Layer 7 of a small transformer language model trained on English Wikipedia (16 layers, counted from 0, width 128).
A neuron adds its activation times its output weights to the MLP's output. To switch it off is to set its activation to zero at one token and run the rest of the model.

Output weights of the MLP neurons that the questions are about. A number n stands for (n - 128) times 0.0013.
n6: 74, 103, 83, 74, 109, 78, 111, 118, 180, 111, 116, 113, 199, 74, 122, 182, 158, 118, 179, 172, 131, 126, 115, 137, 120, 124, 82, 137, 135, 136, 127, 158, 203, 117, 99, 165, 57, 183, 200, 117, 183, 89, 84, 124, 153, 136, 114, 169, 94, 93, 173, 167, 73, 158, 186, 123, 88, 88, 139, 117, 108, 134, 150, 121, 113, 208, 107, 184, 101, 111, 131, 165, 159, 134, 80, 129, 91, 101, 118, 58, 149, 150, 198, 124, 156, 112, 60, 163, 158, 119, 110, 169, 206, 83, 135, 135, 125, 150, 72, 119, 123, 134, 193, 164, 141, 103, 102, 88, 167, 50, 173, 126, 120, 156, 79, 100, 173, 140, 158, 112, 135, 127, 122, 159, 125, 129, 143, 165
n7: 157, 98, 77, 201, 120, 67, 188, 109, 117, 156, 89, 164, 92, 109, 84, 78, 175, 79, 132, 106, 147, 85, 124, 176, 152, 78, 113, 66, 85, 128, 145, 129, 114, 140, 118, 129, 106, 141, 75, 111, 138, 85, 104, 126, 74, 170, 127, 169, 119, 123, 77, 174, 117, 136, 94, 202, 122, 123, 146, 140, 126, 39, 115, 119, 128, 99, 104, 142, 73, 105, 124, 140, 139, 82, 103, 97, 94, 186, 176, 111, 140, 151, 162, 113, 169, 92, 122, 121, 105, 165, 173, 179, 130, 122, 148, 167, 13, 86, 42, 130, 171, 122, 127, 162, 174, 127, 118, 67, 147, 241, 124, 124, 92, 138, 116, 152, 123, 109, 110, 100, 168, 127, 97, 196, 106, 104, 95, 108
n34: 172, 122, 110, 191, 144, 77, 150, 147, 141, 126, 138, 175, 160, 139, 109, 140, 51, 103, 81, 95, 82, 115, 168, 74, 185, 160, 146, 83, 142, 121, 137, 98, 162, 20, 142, 137, 149, 124, 135, 122, 111, 116, 114, 187, 102, 120, 123, 144, 130, 147, 203, 139, 173, 106, 122, 136, 101, 109, 98, 161, 80, 157, 129, 166, 87, 119, 150, 85, 88, 178, 135, 93, 75, 97, 73, 90, 111, 138, 105, 154, 111, 180, 104, 160, 175, 79, 117, 169, 142, 131, 118, 144, 137, 152, 124, 160, 154, 128, 117, 71, 164, 113, 131, 127, 139, 169, 96, 173, 105, 130, 174, 135, 139, 137, 189, 113, 103, 173, 118, 179, 149, 97, 96, 110, 166, 67, 100, 163
n59: 150, 108, 116, 117, 171, 141, 154, 121, 136, 55, 169, 169, 79, 123, 122, 146, 98, 151, 205, 106, 130, 67, 134, 134, 85, 81, 158, 128, 146, 110, 190, 121, 158, 144, 138, 170, 197, 94, 215, 161, 126, 146, 112, 140, 160, 76, 169, 80, 108, 128, 123, 131, 110, 119, 149, 102, 81, 120, 152, 50, 85, 182, 165, 104, 111, 97, 99, 157, 158, 135, 106, 188, 118, 77, 213, 161, 186, 195, 102, 107, 116, 130, 164, 125, 122, 133, 117, 139, 101, 91, 176, 113, 90, 119, 105, 125, 69, 78, 89, 74, 147, 80, 143, 111, 181, 142, 182, 166, 192, 166, 134, 83, 178, 162, 66, 147, 187, 113, 140, 142, 172, 66, 163, 15, 40, 159, 106, 154
n85: 141, 124, 149, 76, 154, 118, 156, 151, 41, 131, 88, 90, 132, 143, 139, 109, 102, 131, 128, 137, 167, 152, 169, 124, 117, 88, 115, 99, 124, 185, 88, 59, 109, 162, 106, 112, 71, 177, 39, 174, 126, 188, 84, 117, 146, 121, 73, 90, 164, 162, 89, 144, 138, 148, 134, 170, 130, 122, 117, 109, 167, 116, 109, 106, 114, 99, 170, 183, 64, 146, 141, 116, 81, 165, 145, 141, 121, 148, 175, 107, 159, 122, 173, 141, 126, 78, 91, 147, 161, 76, 156, 139, 90, 135, 169, 71, 201, 160, 125, 115, 184, 115, 134, 87, 139, 125, 169, 79, 165, 115, 135, 159, 122, 135, 89, 118, 94, 136, 149, 87, 151, 106, 168, 156, 116, 161, 190, 186
n163: 151, 64, 163, 91, 105, 84, 81, 144, 129, 110, 136, 173, 155, 95, 118, 166, 60, 74, 118, 110, 120, 197, 129, 138, 84, 122, 147, 133, 141, 97, 103, 84, 140, 141, 123, 166, 127, 116, 211, 134, 212, 118, 223, 152, 161, 211, 167, 114, 158, 66, 141, 89, 83, 104, 203, 139, 117, 115, 131, 80, 106, 66, 153, 116, 176, 98, 103, 117, 85, 130, 159, 180, 178, 88, 172, 121, 82, 140, 84, 127, 182, 134, 120, 134, 136, 75, 129, 151, 138, 123, 167, 144, 165, 94, 96, 109, 98, 112, 116, 131, 65, 214, 113, 112, 155, 75, 167, 152, 107, 161, 97, 125, 117, 103, 156, 133, 133, 117, 147, 126, 171, 91, 112, 180, 94, 168, 111, 94
n186: 78, 176, 126, 149, 156, 81, 74, 126, 133, 167, 116, 144, 74, 129, 192, 205, 139, 181, 145, 166, 126, 87, 94, 161, 92, 140, 116, 135, 113, 162, 144, 93, 153, 159, 67, 141, 138, 199, 191, 101, 118, 159, 73, 139, 129, 122, 119, 182, 175, 76, 150, 141, 133, 143, 173, 127, 166, 132, 163, 129, 106, 81, 114, 123, 76, 182, 160, 119, 182, 115, 204, 125, 94, 128, 100, 153, 111, 182, 158, 143, 129, 140, 96, 124, 102, 197, 78, 141, 25, 171, 134, 120, 121, 87, 70, 161, 151, 147, 141, 138, 165, 180, 187, 176, 175, 95, 97, 26, 119, 137, 159, 155, 88, 88, 98, 105, 149, 112, 167, 81, 171, 169, 117, 104, 51, 160, 109, 95
n195: 137, 71, 106, 143, 120, 115, 127, 155, 147, 104, 128, 141, 253, 166, 120, 164, 120, 148, 159, 159, 200, 99, 166, 122, 92, 95, 164, 153, 96, 95, 59, 131, 69, 162, 202, 86, 135, 91, 158, 101, 84, 120, 138, 59, 96, 123, 89, 83, 102, 150, 144, 91, 123, 90, 147, 138, 79, 146, 117, 147, 88, 160, 104, 128, 155, 155, 162, 100, 128, 125, 89, 143, 119, 154, 200, 85, 71, 160, 124, 102, 117, 182, 112, 79, 109, 140, 127, 121, 105, 151, 155, 99, 164, 129, 100, 114, 153, 214, 74, 119, 140, 168, 114, 164, 101, 105, 131, 166, 84, 120, 116, 163, 52, 165, 168, 89, 169, 84, 145, 115, 160, 165, 98, 139, 153, 48, 113, 122
n214: 100, 157, 130, 159, 108, 192, 130, 108, 172, 99, 70, 175, 122, 150, 126, 154, 147, 157, 108, 156, 95, 90, 104, 114, 123, 91, 191, 87, 129, 184, 156, 45, 142, 127, 139, 88, 139, 197, 174, 142, 154, 139, 191, 115, 143, 152, 128, 102, 117, 171, 97, 139, 123, 110, 109, 80, 142, 140, 151, 89, 135, 162, 106, 203, 105, 158, 117, 128, 93, 57, 146, 125, 209, 168, 133, 143, 145, 191, 117, 194, 163, 121, 157, 131, 89, 169, 134, 118, 176, 202, 136, 140, 112, 119, 115, 124, 48, 152, 147, 82, 91, 100, 76, 203, 135, 102, 142, 121, 176, 174, 155, 157, 183, 145, 95, 142, 65, 98, 163, 165, 116, 140, 110, 118, 92, 142, 204, 121
n252: 131, 171, 128, 140, 216, 164, 91, 117, 174, 122, 105, 178, 130, 142, 120, 102, 142, 112, 219, 98, 151, 174, 149, 159, 111, 103, 100, 36, 145, 157, 197, 101, 105, 146, 92, 163, 158, 30, 92, 147, 133, 110, 107, 110, 155, 100, 100, 141, 138, 124, 76, 79, 149, 87, 52, 165, 137, 122, 111, 107, 167, 136, 165, 196, 112, 196, 130, 98, 151, 35, 152, 201, 136, 116, 128, 87, 100, 101, 126, 106, 119, 100, 111, 127, 128, 79, 143, 120, 180, 117, 126, 108, 153, 149, 155, 109, 109, 125, 112, 123, 75, 114, 103, 83, 192, 138, 141, 179, 117, 184, 105, 117, 181, 112, 126, 79, 130, 174, 131, 110, 64, 100, 140, 168, 121, 152, 159, 136
n259: 131, 130, 165, 87, 129, 110, 122, 129, 153, 130, 83, 132, 28, 122, 109, 153, 123, 166, 139, 109, 104, 98, 110, 175, 105, 100, 114, 133, 127, 190, 165, 106, 125, 163, 130, 137, 111, 111, 108, 188, 202, 155, 132, 73, 160, 157, 101, 139, 129, 142, 106, 74, 122, 113, 147, 112, 151, 175, 174, 154, 188, 176, 148, 89, 120, 109, 118, 156, 126, 132, 122, 190, 103, 100, 132, 84, 114, 163, 158, 152, 129, 119, 159, 150, 143, 146, 125, 153, 153, 130, 146, 136, 140, 110, 85, 63, 136, 135, 88, 102, 75, 123, 110, 161, 157, 143, 94, 142, 160, 138, 180, 128, 103, 154, 163, 52, 90, 150, 123, 176, 138, 159, 172, 135, 186, 102, 161, 162
n326: 139, 65, 153, 154, 89, 149, 105, 46, 111, 168, 165, 180, 180, 136, 106, 122, 180, 71, 176, 108, 77, 150, 121, 142, 112, 173, 192, 147, 190, 93, 186, 101, 167, 117, 176, 106, 141, 118, 160, 109, 150, 82, 130, 88, 203, 87, 104, 155, 121, 117, 200, 138, 66, 133, 133, 144, 108, 138, 143, 108, 119, 152, 131, 175, 168, 137, 111, 64, 89, 166, 100, 186, 175, 85, 156, 80, 201, 116, 146, 109, 183, 135, 167, 64, 132, 85, 126, 137, 180, 160, 116, 106, 151, 157, 158, 127, 120, 177, 104, 119, 75, 130, 145, 111, 204, 142, 65, 74, 115, 121, 142, 73, 160, 154, 8, 174, 112, 100, 154, 96, 107, 55, 174, 137, 101, 154, 168, 139
n331: 84, 116, 122, 101, 89, 153, 136, 143, 177, 56, 109, 65, 125, 124, 124, 121, 168, 94, 140, 126, 128, 164, 75, 127, 100, 124, 144, 184, 103, 100, 122, 130, 153, 128, 149, 116, 153, 86, 143, 142, 112, 113, 157, 126, 138, 46, 117, 122, 76, 147, 66, 169, 149, 84, 147, 104, 181, 133, 119, 78, 100, 162, 146, 136, 141, 132, 201, 122, 128, 108, 109, 51, 159, 158, 66, 108, 124, 85, 89, 80, 88, 129, 134, 139, 101, 130, 149, 178, 187, 151, 122, 134, 133, 125, 159, 88, 98, 135, 169, 157, 188, 113, 143, 167, 90, 120, 184, 66, 166, 151, 96, 140, 101, 101, 95, 150, 111, 138, 157, 141, 67, 115, 108, 154, 90, 184, 65, 109
n381: 112, 158, 164, 137, 151, 231, 92, 186, 62, 121, 127, 123, 135, 70, 92, 148, 133, 116, 179, 95, 129, 154, 159, 134, 77, 149, 161, 91, 75, 148, 138, 107, 93, 194, 142, 127, 110, 79, 170, 50, 129, 149, 174, 114, 142, 110, 139, 129, 149, 125, 104, 117, 80, 126, 122, 163, 127, 136, 166, 111, 104, 102, 145, 54, 166, 166, 214, 6, 174, 143, 43, 155, 64, 112, 135, 67, 146, 140, 144, 91, 130, 111, 131, 163, 152, 176, 142, 110, 183, 141, 93, 105, 62, 204, 122, 94, 136, 76, 135, 119, 140, 87, 100, 128, 202, 167, 97, 67, 105, 178, 158, 138, 91, 180, 148, 171, 117, 111, 114, 188, 126, 160, 121, 147, 99, 121, 104, 117
n426: 71, 139, 101, 33, 124, 179, 58, 60, 120, 95, 115, 129, 166, 85, 122, 143, 138, 142, 228, 154, 61, 63, 102, 149, 162, 111, 119, 165, 144, 74, 114, 66, 152, 182, 68, 135, 72, 115, 136, 157, 163, 128, 165, 70, 167, 192, 168, 110, 205, 165, 165, 170, 110, 118, 99, 134, 72, 111, 114, 80, 116, 130, 102, 72, 170, 103, 86, 129, 134, 140, 126, 91, 200, 14, 180, 136, 149, 142, 153, 105, 131, 119, 93, 113, 108, 102, 122, 105, 44, 116, 90, 90, 187, 154, 162, 120, 178, 128, 152, 126, 136, 145, 154, 164, 65, 121, 113, 172, 96, 124, 129, 57, 112, 183, 87, 124, 106, 146, 73, 66, 122, 130, 179, 198, 80, 131, 165, 202
n431: 193, 155, 140, 157, 123, 94, 116, 177, 138, 111, 137, 87, 144, 139, 135, 141, 174, 130, 95, 84, 97, 109, 136, 81, 81, 220, 134, 176, 119, 135, 106, 135, 118, 132, 177, 109, 88, 147, 105, 107, 102, 138, 156, 142, 120, 107, 95, 112, 121, 94, 100, 133, 135, 120, 128, 148, 156, 124, 112, 109, 142, 171, 101, 109, 108, 118, 112, 75, 88, 154, 153, 111, 152, 141, 131, 78, 135, 143, 181, 184, 73, 158, 60, 104, 169, 159, 181, 94, 101, 108, 155, 106, 92, 140, 113, 151, 149, 165, 131, 77, 134, 98, 108, 106, 103, 146, 81, 158, 148, 112, 118, 148, 169, 114, 129, 110, 135, 126, 88, 110, 119, 119, 141, 148, 178, 82, 161, 103

Each question names a token from some text and the token that comes next. It shows the activations a of the neurons there, in the order above. A number n stands for (n - 128) times 0.091.

Then comes g, the gradient of the next token's log-probability with respect to the MLP's output, scaled to length 1. A neuron's effect is roughly proportional to its activation times (output weights . g). A number n stands for (n - 128) times 0.0029.

" p", then "us"
a: 137, 137, 126, 127, 174, 131, 125, 129, 125, 132, 120, 125, 129, 125, 134, 127
g: 141, 125, 132, 150, 144, 103, 107, 155, 99, 183, 127, 121, 68, 107, 172, 105, 133, 160, 141, 148, 131, 147, 137, 173, 162, 100, 167, 107, 137, 150, 90, 151, 125, 92, 112, 157, 126, 157, 128, 124, 117, 178, 123, 77, 119, 73, 132, 143, 113, 161, 89, 160, 110, 169, 123, 106, 136, 154, 102, 81, 150, 163, 113, 150, 147, 190, 137, 119, 77, 115, 109, 120, 128, 195, 146, 80, 177, 111, 144, 202, 161, 181, 79, 100, 151, 158, 118, 195, 123, 115, 158, 95, 133, 127, 128, 103, 174, 130, 112, 136, 162, 106, 172, 184, 137, 128, 170, 143, 172, 185, 179, 112, 150, 180, 141, 114, 153, 128, 135, 133, 122, 129, 58, 132, 123, 174, 97, 119
Switching off which neuron hurts the next token most? n85

"ing", then " Hall"
a: 141, 129, 167, 137, 8, 128, 66, 123, 136, 97, 129, 124, 129, 127, 127, 121
g: 180, 123, 110, 165, 175, 98, 121, 140, 90, 120, 141, 151, 144, 107, 140, 48, 93, 93, 127, 86, 93, 111, 133, 129, 173, 140, 108, 132, 169, 76, 154, 120, 96, 149, 96, 173, 110, 108, 173, 142, 103, 196, 93, 85, 117, 129, 155, 139, 136, 176, 121, 181, 168, 105, 136, 170, 129, 186, 130, 92, 181, 120, 95, 153, 170, 90, 149, 124, 139, 159, 124, 151, 150, 202, 97, 135, 108, 124, 136, 139, 158, 129, 135, 127, 149, 137, 104, 167, 121, 138, 64, 156, 117, 152, 140, 94, 51, 75, 137, 148, 120, 116, 102, 105, 177, 111, 158, 144, 100, 147, 141, 115, 144, 167, 170, 187, 125, 104, 101, 125, 155, 85, 120, 99, 121, 89, 148, 126
Switching off which neuron hurts the next token most? n186

"ra", then "t"
a: 126, 222, 131, 124, 125, 128, 128, 130, 133, 128, 131, 129, 126, 101, 131, 128
g: 116, 152, 112, 140, 134, 137, 160, 132, 169, 67, 104, 170, 124, 170, 135, 145, 133, 148, 105, 117, 161, 150, 161, 53, 167, 180, 100, 155, 107, 132, 72, 142, 151, 110, 91, 135, 146, 130, 117, 132, 99, 66, 151, 156, 142, 133, 91, 77, 108, 157, 147, 171, 134, 114, 122, 157, 160, 139, 193, 117, 114, 99, 131, 149, 143, 83, 88, 117, 80, 124, 86, 152, 144, 98, 150, 199, 124, 140, 181, 84, 143, 98, 153, 93, 116, 69, 158, 117, 124, 84, 126, 127, 137, 99, 136, 68, 107, 116, 146, 111, 124, 182, 104, 122, 124, 139, 152, 107, 163, 124, 187, 152, 77, 145, 65, 118, 109, 196, 177, 75, 120, 111, 146, 117, 121, 116, 121, 133
Which two neurons, each switched off alone, lower its probability most, in order? n7, n381

" ", then "s"
a: 132, 132, 132, 125, 124, 125, 127, 129, 128, 131, 127, 143, 129, 129, 165, 124
g: 134, 110, 183, 120, 37, 80, 92, 164, 135, 139, 126, 115, 143, 120, 62, 168, 121, 200, 150, 158, 95, 151, 140, 163, 80, 180, 157, 166, 155, 135, 122, 124, 126, 121, 136, 128, 123, 128, 74, 165, 101, 141, 129, 101, 131, 145, 143, 116, 116, 137, 91, 127, 136, 120, 156, 164, 155, 70, 143, 88, 160, 125, 195, 168, 121, 147, 133, 172, 174, 101, 131, 177, 119, 73, 106, 105, 127, 163, 141, 164, 117, 87, 113, 125, 169, 142, 137, 157, 113, 132, 104, 158, 137, 169, 112, 139, 170, 159, 163, 160, 62, 112, 141, 163, 127, 139, 157, 119, 121, 137, 133, 159, 162, 135, 163, 101, 88, 112, 93, 73, 172, 61, 129, 151, 92, 124, 116, 135
Switching off which neuron hurts the next token most? n426

"20", then " "
a: 126, 127, 132, 127, 127, 187, 128, 132, 104, 133, 130, 126, 132, 125, 127, 128
g: 141, 185, 85, 72, 118, 127, 151, 130, 93, 142, 127, 136, 165, 102, 116, 103, 117, 129, 149, 179, 184, 131, 112, 93, 122, 147, 86, 105, 145, 131, 123, 128, 154, 158, 178, 147, 148, 137, 171, 128, 186, 128, 91, 169, 102, 109, 95, 115, 121, 148, 121, 146, 140, 146, 97, 91, 134, 78, 55, 144, 139, 136, 136, 150, 147, 81, 123, 118, 79, 167, 167, 100, 111, 130, 88, 166, 112, 138, 127, 123, 145, 129, 85, 146, 130, 116, 88, 176, 211, 165, 187, 135, 144, 106, 141, 142, 146, 187, 140, 87, 163, 96, 152, 168, 95, 132, 135, 160, 151, 190, 122, 137, 127, 145, 127, 145, 194, 74, 155, 136, 85, 172, 94, 120, 159, 145, 187, 125
Which neuron, switched off, raises the next token's probability most? n163

"t", then " in"
a: 128, 134, 128, 126, 137, 128, 119, 126, 128, 127, 129, 116, 130, 89, 127, 110
g: 85, 125, 102, 159, 93, 115, 188, 87, 122, 136, 121, 121, 134, 125, 97, 108, 97, 141, 149, 109, 88, 177, 143, 122, 92, 152, 129, 59, 91, 109, 131, 98, 133, 120, 82, 139, 153, 139, 172, 105, 155, 110, 119, 132, 69, 121, 109, 161, 118, 116, 122, 163, 105, 92, 132, 98, 135, 135, 94, 174, 121, 135, 140, 145, 102, 151, 81, 117, 143, 138, 84, 116, 136, 148, 97, 128, 95, 155, 99, 185, 88, 93, 133, 116, 144, 195, 86, 138, 77, 133, 131, 179, 142, 72, 138, 118, 122, 172, 159, 150, 205, 154, 88, 195, 107, 87, 88, 91, 73, 126, 119, 182, 158, 123, 97, 145, 78, 94, 148, 142, 166, 126, 105, 90, 106, 151, 168, 148
Which neuron, switched off, raises the next token's probability most? n186

"s", then " M"
a: 96, 133, 139, 129, 134, 128, 92, 128, 126, 129, 129, 126, 131, 131, 130, 96
g: 128, 94, 136, 100, 158, 246, 142, 125, 93, 110, 169, 166, 114, 136, 128, 146, 95, 166, 175, 123, 140, 148, 138, 130, 132, 121, 157, 134, 157, 137, 149, 131, 118, 149, 159, 101, 110, 190, 173, 137, 83, 118, 75, 157, 128, 152, 154, 74, 101, 149, 121, 93, 79, 123, 152, 178, 94, 99, 147, 92, 209, 122, 117, 125, 112, 160, 109, 115, 205, 107, 144, 182, 101, 125, 123, 184, 109, 93, 120, 90, 108, 150, 179, 134, 145, 85, 80, 126, 149, 177, 113, 122, 112, 122, 106, 113, 131, 137, 166, 139, 128, 111, 145, 109, 168, 95, 164, 151, 154, 111, 68, 107, 107, 120, 103, 155, 153, 107, 131, 118, 101, 114, 146, 68, 107, 155, 140, 144
Switching off which neuron hurts the next token most? n431

"il", then "e"
a: 126, 131, 128, 131, 130, 123, 130, 128, 145, 152, 128, 126, 119, 128, 130, 149
g: 111, 78, 140, 161, 106, 93, 112, 127, 173, 135, 176, 146, 62, 126, 121, 111, 149, 97, 159, 98, 187, 155, 139, 112, 57, 142, 134, 145, 134, 182, 148, 172, 187, 138, 167, 113, 116, 156, 203, 104, 120, 122, 65, 119, 131, 197, 165, 155, 113, 115, 162, 93, 122, 118, 132, 145, 88, 134, 173, 169, 136, 106, 125, 142, 106, 140, 137, 115, 161, 153, 136, 134, 135, 127, 105, 177, 101, 122, 72, 117, 111, 132, 131, 152, 89, 114, 140, 90, 106, 147, 135, 157, 154, 123, 120, 91, 122, 136, 190, 137, 155, 181, 136, 95, 124, 189, 144, 178, 82, 157, 143, 85, 132, 167, 154, 126, 100, 84, 100, 138, 167, 77, 110, 181, 153, 134, 110, 133
Which neuron, switched off, raises the next token's probability most? n214

" his", then " race"
a: 122, 128, 128, 117, 121, 129, 128, 130, 128, 127, 136, 127, 128, 102, 146, 128
g: 183, 81, 139, 132, 114, 125, 161, 96, 76, 147, 146, 96, 126, 93, 103, 140, 117, 144, 113, 137, 122, 148, 81, 79, 69, 71, 128, 175, 155, 110, 155, 104, 109, 58, 173, 46, 160, 212, 88, 102, 129, 131, 100, 112, 103, 151, 112, 109, 118, 111, 189, 78, 107, 137, 149, 99, 136, 136, 103, 84, 134, 160, 115, 186, 97, 120, 131, 163, 94, 130, 117, 137, 139, 129, 81, 144, 131, 147, 156, 166, 127, 144, 139, 85, 117, 89, 145, 162, 98, 122, 111, 78, 56, 131, 113, 125, 108, 127, 171, 98, 96, 79, 179, 148, 106, 124, 102, 140, 134, 141, 108, 85, 155, 100, 161, 112, 127, 134, 109, 112, 112, 114, 153, 81, 152, 123, 148, 110
Switching off which neuron hurts the next token most? n381

" a", then "ro"
a: 124, 127, 128, 129, 129, 127, 128, 130, 41, 133, 129, 129, 129, 112, 125, 127
g: 87, 65, 158, 84, 146, 128, 167, 72, 175, 147, 112, 105, 140, 160, 77, 183, 128, 143, 83, 71, 115, 128, 115, 147, 115, 120, 53, 199, 132, 92, 127, 114, 161, 162, 164, 126, 113, 164, 144, 117, 204, 126, 82, 138, 114, 131, 144, 102, 64, 93, 141, 131, 158, 100, 144, 125, 100, 163, 199, 114, 122, 69, 156, 186, 103, 110, 113, 77, 165, 157, 127, 154, 130, 163, 120, 156, 185, 101, 101, 132, 142, 101, 99, 153, 142, 117, 149, 126, 114, 90, 171, 102, 133, 156, 104, 104, 148, 138, 121, 104, 134, 130, 119, 105, 101, 130, 117, 124, 101, 134, 144, 116, 127, 68, 131, 147, 108, 105, 125, 88, 144, 148, 146, 98, 139, 139, 64, 107
Switching off which neuron hurts the next token most? n214

" the", then " co"
a: 128, 163, 128, 129, 124, 130, 130, 131, 127, 129, 128, 128, 128, 129, 128, 129
g: 98, 112, 139, 140, 126, 96, 149, 116, 113, 116, 112, 153, 137, 90, 170, 177, 132, 117, 134, 189, 58, 75, 93, 139, 102, 129, 126, 110, 102, 138, 163, 157, 134, 128, 159, 121, 104, 114, 122, 151, 168, 120, 121, 117, 167, 118, 81, 156, 98, 138, 142, 160, 180, 105, 119, 102, 74, 78, 92, 143, 150, 134, 122, 126, 111, 136, 123, 142, 160, 128, 109, 186, 124, 123, 158, 141, 158, 143, 105, 96, 125, 125, 167, 95, 113, 128, 117, 121, 143, 116, 111, 155, 114, 65, 61, 127, 91, 84, 104, 154, 208, 191, 138, 115, 95, 112, 142, 88, 132, 152, 61, 161, 137, 110, 66, 190, 139, 89, 151, 124, 126, 204, 107, 111, 121, 77, 74, 99
Switching off which neuron hurts the next token most? n7

"x", then "'"
a: 137, 132, 132, 128, 129, 126, 133, 109, 109, 132, 116, 130, 132, 126, 129, 131
g: 60, 145, 143, 116, 86, 131, 100, 109, 164, 145, 122, 104, 127, 104, 115, 93, 165, 112, 101, 103, 131, 130, 155, 114, 163, 105, 101, 151, 177, 200, 134, 82, 182, 119, 112, 156, 176, 134, 75, 146, 141, 92, 126, 175, 99, 101, 109, 150, 112, 197, 99, 168, 104, 121, 124, 106, 161, 171, 137, 118, 126, 85, 130, 159, 120, 103, 102, 149, 134, 148, 122, 110, 101, 114, 132, 162, 143, 157, 86, 143, 65, 119, 196, 134, 86, 132, 159, 128, 127, 99, 133, 113, 102, 133, 107, 159, 145, 204, 156, 78, 141, 130, 141, 142, 220, 144, 117, 132, 161, 138, 71, 151, 155, 113, 158, 170, 126, 62, 187, 155, 112, 99, 127, 141, 114, 118, 132, 130
Switching off which neuron hurts the next token most? n195

"e", then ","
a: 109, 131, 122, 127, 129, 123, 129, 128, 129, 129, 126, 132, 99, 129, 127, 109
g: 169, 134, 100, 182, 82, 135, 118, 83, 161, 122, 188, 106, 149, 151, 131, 102, 144, 134, 127, 118, 156, 140, 117, 91, 131, 129, 130, 97, 94, 85, 91, 120, 133, 93, 111, 132, 134, 116, 151, 171, 134, 119, 98, 120, 169, 155, 105, 156, 88, 181, 121, 148, 155, 169, 139, 96, 124, 149, 111, 112, 142, 155, 126, 164, 106, 160, 133, 146, 112, 96, 91, 95, 79, 115, 90, 193, 165, 80, 162, 146, 132, 59, 125, 125, 146, 143, 94, 156, 156, 76, 134, 96, 117, 122, 130, 107, 44, 71, 98, 141, 226, 128, 118, 115, 144, 116, 128, 112, 103, 153, 108, 93, 156, 186, 126, 130, 134, 55, 162, 155, 160, 84, 146, 135, 169, 154, 110, 116
Which neuron, switched off, raises the next token's probability most? n331

"et", then " Park"
a: 129, 130, 128, 127, 132, 126, 129, 128, 152, 126, 126, 127, 131, 137, 125, 128
g: 159, 149, 118, 140, 172, 172, 129, 143, 74, 121, 117, 98, 153, 115, 109, 123, 160, 108, 59, 93, 100, 114, 98, 122, 105, 137, 170, 111, 199, 153, 172, 88, 152, 103, 132, 106, 87, 134, 149, 120, 110, 146, 173, 165, 177, 83, 122, 95, 90, 218, 116, 166, 154, 103, 159, 142, 104, 181, 83, 101, 135, 151, 162, 114, 115, 146, 177, 148, 97, 122, 148, 121, 174, 130, 106, 114, 121, 121, 97, 111, 129, 142, 131, 102, 137, 114, 88, 182, 80, 113, 103, 147, 118, 112, 134, 115, 79, 114, 176, 72, 70, 86, 136, 144, 155, 114, 121, 146, 146, 168, 79, 148, 99, 170, 178, 182, 132, 128, 111, 108, 124, 101, 99, 99, 132, 173, 112, 123
Switching off which neuron hurts the next token most? n214

" for", then "c"
a: 147, 133, 130, 127, 130, 133, 134, 136, 125, 129, 150, 128, 127, 131, 149, 126
g: 132, 136, 133, 124, 168, 88, 138, 164, 101, 105, 149, 111, 93, 101, 118, 122, 108, 130, 97, 126, 95, 111, 132, 135, 167, 138, 134, 117, 113, 161, 82, 121, 129, 138, 138, 139, 121, 107, 85, 139, 122, 169, 60, 54, 88, 109, 69, 127, 181, 162, 111, 111, 166, 161, 135, 144, 141, 115, 119, 125, 105, 97, 173, 109, 175, 84, 134, 162, 153, 194, 149, 121, 119, 163, 132, 131, 157, 113, 133, 149, 145, 157, 82, 87, 121, 128, 121, 122, 112, 119, 133, 124, 105, 97, 163, 108, 151, 53, 99, 122, 155, 106, 191, 119, 115, 144, 98, 61, 148, 135, 122, 180, 121, 137, 78, 29, 78, 189, 111, 116, 184, 111, 139, 141, 156, 135, 185, 124
Switching off which neuron hurts the next token most? n259

" B", then "and"
a: 126, 131, 175, 129, 143, 116, 127, 126, 127, 127, 125, 128, 128, 133, 128, 133
g: 129, 106, 125, 131, 161, 58, 163, 103, 131, 81, 112, 93, 165, 121, 123, 161, 144, 103, 148, 157, 125, 130, 148, 116, 137, 167, 122, 169, 124, 84, 109, 149, 184, 158, 130, 130, 135, 126, 198, 110, 119, 145, 103, 159, 94, 104, 105, 156, 150, 179, 165, 159, 126, 59, 172, 118, 175, 65, 164, 160, 105, 144, 171, 108, 175, 132, 128, 104, 80, 102, 187, 151, 147, 171, 184, 121, 149, 144, 131, 127, 135, 142, 115, 186, 136, 140, 103, 117, 167, 96, 165, 96, 115, 101, 88, 98, 108, 107, 119, 68, 111, 64, 106, 92, 118, 140, 141, 127, 130, 168, 165, 143, 90, 122, 90, 120, 157, 166, 192, 132, 142, 134, 83, 79, 132, 132, 127, 118
Switching off which neuron hurts the next token most? n34

"ing", then " ("
a: 113, 129, 194, 134, 77, 127, 15, 125, 140, 110, 128, 126, 134, 127, 126, 145
g: 104, 153, 113, 148, 139, 161, 135, 112, 84, 121, 126, 110, 182, 174, 151, 90, 154, 102, 126, 120, 127, 137, 121, 110, 155, 118, 141, 135, 191, 146, 176, 76, 137, 128, 121, 142, 142, 120, 109, 125, 118, 121, 175, 119, 132, 118, 135, 126, 162, 112, 85, 91, 116, 173, 115, 128, 111, 128, 132, 207, 164, 82, 128, 127, 116, 89, 117, 108, 84, 101, 159, 121, 103, 93, 160, 181, 112, 147, 123, 201, 137, 134, 146, 164, 161, 109, 110, 117, 71, 143, 119, 81, 65, 73, 137, 94, 109, 100, 97, 84, 150, 77, 94, 88, 118, 121, 108, 89, 93, 148, 106, 103, 84, 115, 181, 113, 183, 84, 106, 191, 108, 109, 67, 108, 120, 77, 167, 115
Switching off which neuron hurts the next token most? n186

"s", then "ton"
a: 182, 133, 128, 129, 113, 128, 119, 117, 128, 129, 126, 128, 131, 128, 131, 120
g: 158, 90, 136, 168, 153, 145, 127, 117, 123, 119, 126, 160, 138, 114, 118, 141, 137, 132, 151, 169, 152, 126, 127, 134, 162, 143, 108, 146, 169, 97, 124, 136, 93, 129, 127, 93, 132, 98, 116, 108, 111, 80, 137, 102, 105, 143, 190, 153, 133, 97, 181, 77, 157, 165, 99, 106, 130, 148, 122, 155, 78, 122, 74, 75, 146, 169, 105, 117, 156, 130, 130, 96, 159, 102, 119, 90, 126, 105, 124, 80, 145, 85, 135, 112, 137, 89, 106, 70, 164, 66, 98, 119, 220, 181, 96, 138, 76, 163, 154, 91, 70, 142, 134, 130, 87, 145, 161, 118, 158, 97, 155, 175, 125, 133, 99, 81, 108, 145, 110, 116, 151, 163, 186, 68, 141, 160, 67, 109
Switching off which neuron hurts the next token most? n6